Layer 5 of a small transformer language model trained on English Wikipedia (12 layers, counted from 0, width 128). Numbers have three digits each and are written without spaces.
Take only the direct path to the model's output, skipping the later layers: a vector added to the residual stream pushes a token's score in proportion to its dot product with that token's output vector.

Output vectors of the tokens that the questions are about. A number n stands for (n - 500) times 0.0026.
" He": 709526618445534455417483516478472445532506606486353327567248500462605363525590557528497655466474470494447673623498658486443617470465318430611512397640528478555459757413510658600488310528421283429381429584513582555491575628484620361594572486490617497326542538522595411437488487411553545623465438325494530482451501549575635497457538564693393571481579550386382522620587484329566697306338
"11": 669410593535594422372602582630322588611600525492620489374385356531468351503478576364396500485545621409602438575429681545407451587621306320573612503488407407533267406527372541553344562366436473484538590447661406367387578585310420510591373510432670520414473483530503586561598431473396628645423565465562538410489501420450599384405448509399552492453482507464369622524424458460343511592643
"n": 500575362621500401529694528591490543589685453487518615509644551303384385414314447625474279547401439529258613550486204239821612322407587421354561368518414583380398386547519385649507448379478268554444542466409349525617433481330534464521367291394316304378428553552582554377391466580534458592354427593484627602398500433354675413391485534523380411577493579615602443764459434607649401454346
" |": 424542478556289602443566421641468500389517535391424529467655628492439415492503354558477355545629545581449427435480725478382458578443723656322543420437551602479505442555418575451291669657529291492622458482315749457426448534558503548419413511596411495648437565503649415582709350424590726613492461567379507378533500594564582574430354579421730424623578459582487459359620477449326431428379
"l": 335277518382472424633462476387597455567561480324448576438624550373632615261279406504662677536523596443405485397466413512579460590455332460327517401389542438575375359483688368428252587354565526339445475480551396533648444698564471382587356387489337620448659388450662500511561458624488360566404571584577530381411500601550342412687511276380471368609128404577468432480379382591682414521315
"own": 576548539505350272359567875489449247493542654613489620389265421593544450638645530434612801539374970355612371720354523537563632306469408474560482774491368366537214399529311570437627395500509374540319402483720467138433551427333662688518312235293446401395716474627479618439784603477386591505470634328325784688344501607249682364652448452419559601671368611473482632448464607489496513130425
"hen": 484309545643517157290512678620407279552937635566460480560545593473392459240560548339575553523704640460500743564280552229483681569719323371539440456765552669518239639415486585477487588417478576605621562644252473541827549519321622698561527636560576372526416291581401391229568602724391546432415350251464523479421501390585297431681464321459887552288356486566478608504624491478509550323697
"um": 600431420500486280448553585528567375462311371596719661544504555513426567477473413430342599585621266548559545432367464686457653518396527297656561515364533352459619542450590346497521535789537773372567497360470452552585569508562672305493433581515259448301388322496424414313648506470344626351450568563632508436678500463295410706310489219517593577376515570348650526476564526509400415567428
"im": 708480448564564416387471525556318486600310423358381455434684543487335645475621394548549473467435427463367406349463284354567589757541486554563520660507410407517521483639230510448575497519430599494628452419530346582433455466435350347681342432364396653425568280705500527334563389402429545317451500618542676639490499603573415463475658519543576862494692829425652598474481642536549601470323
"ure": 753455482419564277527484585503552284558677488591600301400490600572330533660423528324407773511733614553807603294685402365475646530490592488591448396504464388489442570598403560689397713372601646246547508879392425383538498468316680802581337505315508554393633348368399699234467307192426627677476675614527459596626501472623546520621579428556634583319717569388522742664352579500441642561316
"b": 430306625407417636308440344481574624395506331491601509324742539283556588448412532244469492532460482628330358718436503581612608384595561374610394645400417387491588376546554548404473294610600593555228469441260450648551471500586374628369561407595494730639396532496440616428389683511464529546556367372532678247543500468403743510496507420574468411613457539597535553638475394535609454456515
"ions": 722479489383740633365624432531281331360580529488620393295540380431246489578463496491365630557504508513440436565350270382487581396566334421704598624691445491544265529457514759289240554429451645302524543632734460601749567884241443441739401559417364592321377245352417420554551746381606500402606693552660256603417501418441476451588297257451669907469441405667513677450539576680315678603409
"oc": 580314287560353544640318435604241452452469440620710630634354408756512398694472597361606810333604570573462599463572321509611469355594533443434464573436495630440404438482430545507655324309658587510462470394500369439278412625646655636481446580436321282323654255604459520430760679463584591349466497548472548571468500504730443599553644382378674542584601403447549514604633473603604447490413
",": 513532512352536396563579591447598610264436523409602396619576624517509416505576374611452375482357475696601439377544555380432411558466609452498431466481568532569488369573586357572537455505511600559269473429424551393377457351521482481442608655538437577553381516486396584500367599479541441553568430595566494467250500547427428451579423561420623357445603430444511470529456514548415442401454
"ial": 584662688331608435176382673529218410550614391467476504621438454416607440618627569359666441321666411385428217545331426758582732459528437338342530775822444496492233660494388543694384576451551576419262567594299645500386509371321508521682380417491466399371417353368402442539561601404504561426588419542264536691327501395507522869588599326820312623265436547496601545463434517536410547447390

Output weights of attention head 0. The head adds the sum of these rows, row i times number i of z. A number n stands for (n - 500) times 0.0011.
o0: 625625477722403387496492627677395490431598675574501562479483440439391444417560488550615441695499549448464485317323223550458488602668352410469369595576479354446644586349638617477528667356413538543428681265360613513369440330441486411632532747452489736305339505402633389644282817491472430354430617364804656228662434706456275444408494631410375616419449798671313455459480372541790510396650
o1: 597365537504553613415799559476414548488550469541465400516507332340488476501844364381512400716547539417559400722364325318523515608440438355488662592343599558278330667334751448456523354526606309536544496374582201671686774626612612525629559594582388515387440499661596464582423417667445505532457384256374623428543403555485467469493621914517454487452430323370301474253381432365518657545694
o2: 492568685323438326443498255546382353326553605600405459572208641372645458292527422353512397760403636348388355179618504353637663544709508609560152514601670672584671605582577699559536421465536582500333487404289595664800250422175643468479451453380595579392483499506481575266591329648407389453614381445180452530525435376406437413509223432442577442576228416577540351438622678394693315374255
o3: 690706453533656568513435142420503600722577467562497288645534524476420523747328395238541456267499314464614667504382469522534591212460596384634670606491498316354390322583540485526363832489478588728506467599440428478632943432664344448330415566466475443433296298354569470636486688458651463469283536522491581499565407471548536437500522344441421849413481342518511398455632505461417676227578
o4: 701343435298555279580510571402504662595314400351828563284630556496423540382729636584458593501334669516495500571751531654493362419744556679669375325283504542492546541464584420570414445399409505657553642370387604491561525423436351680261581416441550501263467537590595290398389627596545709522540454449433223495341587464595542482493504598279332403815176669380352502470387422668368632487405
o5: 382663609383303616501479657487646521557580457459778825409462459547503486726576382290596545613599583490617360584320493633500658486592482264286555557786748436583288447405336452469161564543353775505668634290461463411667312616304375729251557310471493317499357527604402545516444431548708576581668559496573607483789294579442485561303463292486664506530312499647345340416558543483169493479358
o6: 656324569328478458589570573460395666482520425720537586384715491618439604611543265518636709309642440515604479369609460481574551337700448336328501456479635306503332428481231421474597340436361506435265338373763387314569683455378411457347432352434618350632373688552654438446514334749647533568697495342415590349566500427355303540382478535326603572300391402482569443503609344616643481208644
o7: 546517339635526203626595438495606532698820393491797362447512484403317647405553524464481610584564450440571263616413621514468433633439474716478593594384445349285712392592620436447409387585733457644542348549442511178364298507452430457532555627534639397642496336580572602450580283376451360634611459394336535286416267463451466463487435489443579324384588423409457441463506421341627471609449
o8: 530580736422347362586505586386417370666564342460548335380642765462342624399375787598446361438534516260606494495162548334460476305506535442604323601638712486338570487629467527627832500595488415637536600499492345499292498309466535527425601292470463268453433412502483523447741419589279437497629456595460541337613485696405598321466456493533364528630350410606619475557468347443593447552334
o9: 437556716580393343682496450273468508519297690610696351305532604536603498591552622491454315482340419331712611451499526477507541586532447361846749391441282479625356724528296295472521374474723415559417478549685637520574480664332620539372546388512602649728455744533496559520515389433571813494344366451538446250262538601505545739756545503402511523568516259479378685456422670594286288476448
o10: 608452474426531433459620667437621596470407555560590356506573436372497473546403491591526506390494475519677332626650712530499574563422545723458325396513461413483652506878530570453644740428454409473730414476591484513402519519583690580562604444510402452454622567542299632454496495601471534542366611406442474435476411439410224314402605603734425355490428492721415446598638466497610363588213
o11: 477340335522418753420318513495396431334585695455408495592397182335578546530412601600532398637538492591609560579546324385260550530576501530265356515403450584362581563375454479674553477440419406436495652553558463538634318380532314551278430446451240514523477600282402294358529658587404609705518468560418586685423518506511537450464577328371285307640619472700402766392570580604582655583633
o12: 570366671515468488394466511360411571479382536527430356337390326424375495537526437554518580581721677391520369397397456533741309438225548397460431413715353690516579480570510491472321491431390681541361485388767643473595514597478615528483537370435412603575571652485690813506309600340681574585208191521583550519439466466503604678341420538537288549487467568365793459393562486546486337335609
o13: 386642396487515629546611604226517627443284450409476198597657379409201582398609554561582444501379488484366608380465586391615371453550681561529708645578364514361598583608580453567676586418678419579631310738547676464430517651260568528459585586649471483536470650653436410579411442391415503362757678441380460523417505568542534435590551498540314438299501763644476401455647843631585629569337
o14: 529415479460599508419458369518664321382508365481813503362407533447523310630691474513574436352385363563430537496447668473476329596606770570438502360390386453342613591297392319465524574453537479569314549656437460555437632396410315676411325483571672696381298469480414461441271523451627512605310499373591499338493523775360291650286457550380586624846660456438541609377361583372429387291467
o15: 558422488527507336490516621331562478409180491219539468547282542663599472198677520519386478964345530627615443627492600506546537373335592529241432818124638611521457724493624942444510492426613341457487656325623455454374381487391571741348651668605281575703398552401614304447628387570666427488179701386615493433394468573620159689446550509408684248622566543330643428487581307393718547527561
o16: 310583393654715508555471361583351613614427603530587487204641718405454356374561236371530547423608388332552725628369477484636723505599479322563738576460493435368391378301621448496610451546370555485571275642634471443264568572160486370518626539403318463475594566622410440585244679184695566566446673402593633622586339395385646385579655562363692463475350246336427657546517544475347434665323
o17: 843406344420320504448707412577266454469354477523529438637581329350498717604450448764606571433483614583565355650422397627685519474508443290634376367607421484677326709466340438335394281404571330419439571448500485473431543761535550572681423620599472583378501354416446449534593581380377452623386595572612316482527660486378563512405374617664551426221499469506544563548639443555547662431570
o18: 379668552418241460501352381619507623842517647608511560669443307428548309445608540402342528203444616674342677552795630360531510585600473647591490512403515206434320355438496425656571608451616528505575615640365464536456443509605506806358609451227404409480721560446274677753667446384625412592156402501485591525582585474450608402486619540559535327444269568583459522577412532163597599455715
o19: 474490438445575541539585550500631615692455522506499448416255526423387416607589689687493321514563668859458516417593503697487576426516444536568730436482498325444296500449458675539623413414328515621490447544550667617457551506473486417354494665532539515265626570467554317478344666537466419676476391533370333475426297561669558374491559262441406486496619358397606368411504522401439502563382
o20: 703307512672567578553441464357412448669539548722629539592563767621432508551385358497580441371409685338740525559762394435525755573821362504609485372641657619414394404456632629465670378617647538525562764540346443412566559642768415358731630348403438570516764565492403388544580656617546585544740511735430638461703764312492484476644438525341681246413615318598537557609319399573519293574542
o21: 480422641368542391631600622345393700402350613632500501325618475408422565654683514409582417581360228688645334293285613602413465602373564377590388482617624436658355502366382514599425511281581316750502552494560485321619354467252543557657569352574693728493550439516521326723361511375480461326425277467465425633629727462454559482682467411504565429500475417199723311565567562532514646635468
o22: 303736297615508612500630215401368628615481520615467488632347514392250879311526582684423673479569327576588626553577501443324522673343532517683588533383340664418521517668475479463604364697597527403452526595538349397354504542576460576243668566506546575385558355548437388438617497392446460331577352436519744453508505517499419480601629539608667526614509452354459519611542583580580521358496
o23: 599457739579503445484533473427578621676049265682379362602402240460477465694306459386420479378498505568511458358556404603550375635442409537522522458407458445639496506530478499625398594344587604667618431678657428602620376415482470486535619354596529740516245384530570402550655622619439590678547496390372613212530604582457389320330640490462371497749617528527405467622495399349449571581517
o24: 537478413576726433520636581444601590361660632688445553258686417453621522483507315703461396533451350559652334562192610401321221484250579472378494655393716399595443465372558515720431445732497551499424644543568671525480291316623644474245753359525441385495473467430367516143618402431367463487556439507564538472639389413374630540364622576449604582365607568555687770364550667466478561296486
o25: 401463589362548816783469516706529310550745675512434441431360390584367351368541472564538501698534631545459513650490560381465751611479328443488521544521495546500654420457462482615722432578539525333601501647398397595389396472573754401570352724686452632363591346420626517506466442390387676615678509427355488654649052372443476565508518487373830474541380647432510463662489626487681728493337
o26: 393594477550541336423475618418572546318526234487568310547366516261727435517185683786641325427525413557465411508363578388688649430406590402481200542519524619429411531547471454646598321413454531379512522445352441297625565503561610487525415742498507550474607426592491476236645661359600590445670630331587609368444802735524425482544500534507530528732353560720770786668589502428338390429433
o27: 491479564401385576592396384375482919613522269483401523428591488718511692349240541576363517516306416305377343441542438467796508461488438284734573588372356250691490339505380495531595478566451505566635549351553591404565638678349571433616459700456440298374397489423423555529435494595745418569604465662517377602349587659478616475455382488583300442502552491569352567346496412621434609408636
o28: 539543551548430520528595404794490449389601479588538378718490504724553658494480591449601289708703616641299556563766367602565489564445395446250634727560553507377615556488731487498652491636395392293407396457615426341570342381526616614606376367530538500415701378365283277404616494432684502469538512529681437678411586617401480463399451496809650394403362696284696616521607601286516495472495
o29: 422444416409637727409515398628438687223227354858549509336534666603520353419439603633763571260527467549513517603501476487469375411585353559649423635333437412547466627573570473225419477472516408372539406566558422277599619461640393386399430449563470645781332491523643273467445518552669547635438472386521494420629630618538564609421606627551542478335409435451311308535418487495444697529613
o30: 504417407469504245383374685422332535336517292556653441683238622605577424280582387423360610836613294402689671546458424430538693527619437349514630520443413414382577593297426234528465360369636451520629515606741580454426472352370382667423611427530587569352768410535506526523434628454571677683346531490580375440336632339449567532601594710310338505447531531566566475549487461529502574479506
o31: 510561701353647401472551340339505416396593603515514550663679289617414499681459398439504363634644495481582730558696700276510777506721502622314610256413637684522535652431446602565474334457609449536529520714713633484492533513577478306264470400556556873515421727556532463508526446374515550492685658468474561678658458700611445451373564438328465381447425348617292576446406458439645647355645

Each question shows a token from some text and the vector z that the head gathered there. A number n stands for (n - 500) times 0.0065.

"o": 487500575609440525423603414709456403513339336539479609345563454489490506360454696358427382505471
Pushed down most: "n"

"es": 510432529436488379476641518515667539527442475651531594508539434346618555585404765317432415492550
Which of these tokens does it push up most? ","

"od": 616359776284475379420632549366457246427530372368651458492413419339461335432498644270349512493329
Which of these tokens does it push up most? "hen"

" of": 701279521353437330551666540385409312573509515364753493448481310357588370514377613353506477593440
Which of these tokens does it push up most? "im"

".": 625518615351467480495696577379569334573361466440695465544513244337578302448413588279444555485530
Which two tokens does it push up most, strongest first? "hen", "own"

"ec": 668302539330539446550604386484535433516431521497593636480529443354551406524375673361543517475557
Which of these tokens does it push up most? ","

"ou": 620403534423479541563662577412517368590394477484702530544455300331595412526349648309445460436420
Which of these tokens does it push up most? "own"

" E": 556361545396497406554586515504571530612430511492612556480399440410557492572402757343464407488487
Pushed down most: "ions"

"ul": 615367604426387498561626458405527258525408430430687512414483394341616447516468601432523366422453
Which of these tokens does it push up most? "um"

"al": 671213565324419454514609434452547324663548525396767576453343490325523396614393695173483414388538
Which of these tokens does it push up most? "ure"

"et": 619434532528409430442532515521513409535419335487655620508518315493556429513410777478473471444399
Pushed down most: " |"

"p": 672443485514542596549619468531437298594417417377664561445456339366553417451383537493389343396500
Which of these tokens does it push up most? "ions"

" ": 590504371533575535506518343546509465600240413485820612672616327210681364441362519330539523512459
Which three tokens does it push up most, strongest first? "oc", "11", "own"

"ep": 582405565428508449535626549419524389636465421522590522395424358448595486488465795464487451382469
Which of these tokens does it push up most? "im"

"ar": 565402495371575479529600490440523485611413472539627622426529325402507440527391718486356496502491
Pushed down most: "ure"

"s": 603339580439391500522675522380492422613338383384693447478425332410475384536404650344431468400345
Which of these tokens does it push up most? "ial"

"ort": 603415556303479534472689472415603263465435413480704593349449427441455544442358660447447426401528
Which of these tokens does it push up most? "l"

"ment": 506260591474496452382454527517601573540376436495531607613291403463505529657514701317359424392497
Which of these tokens does it push up most? "ure"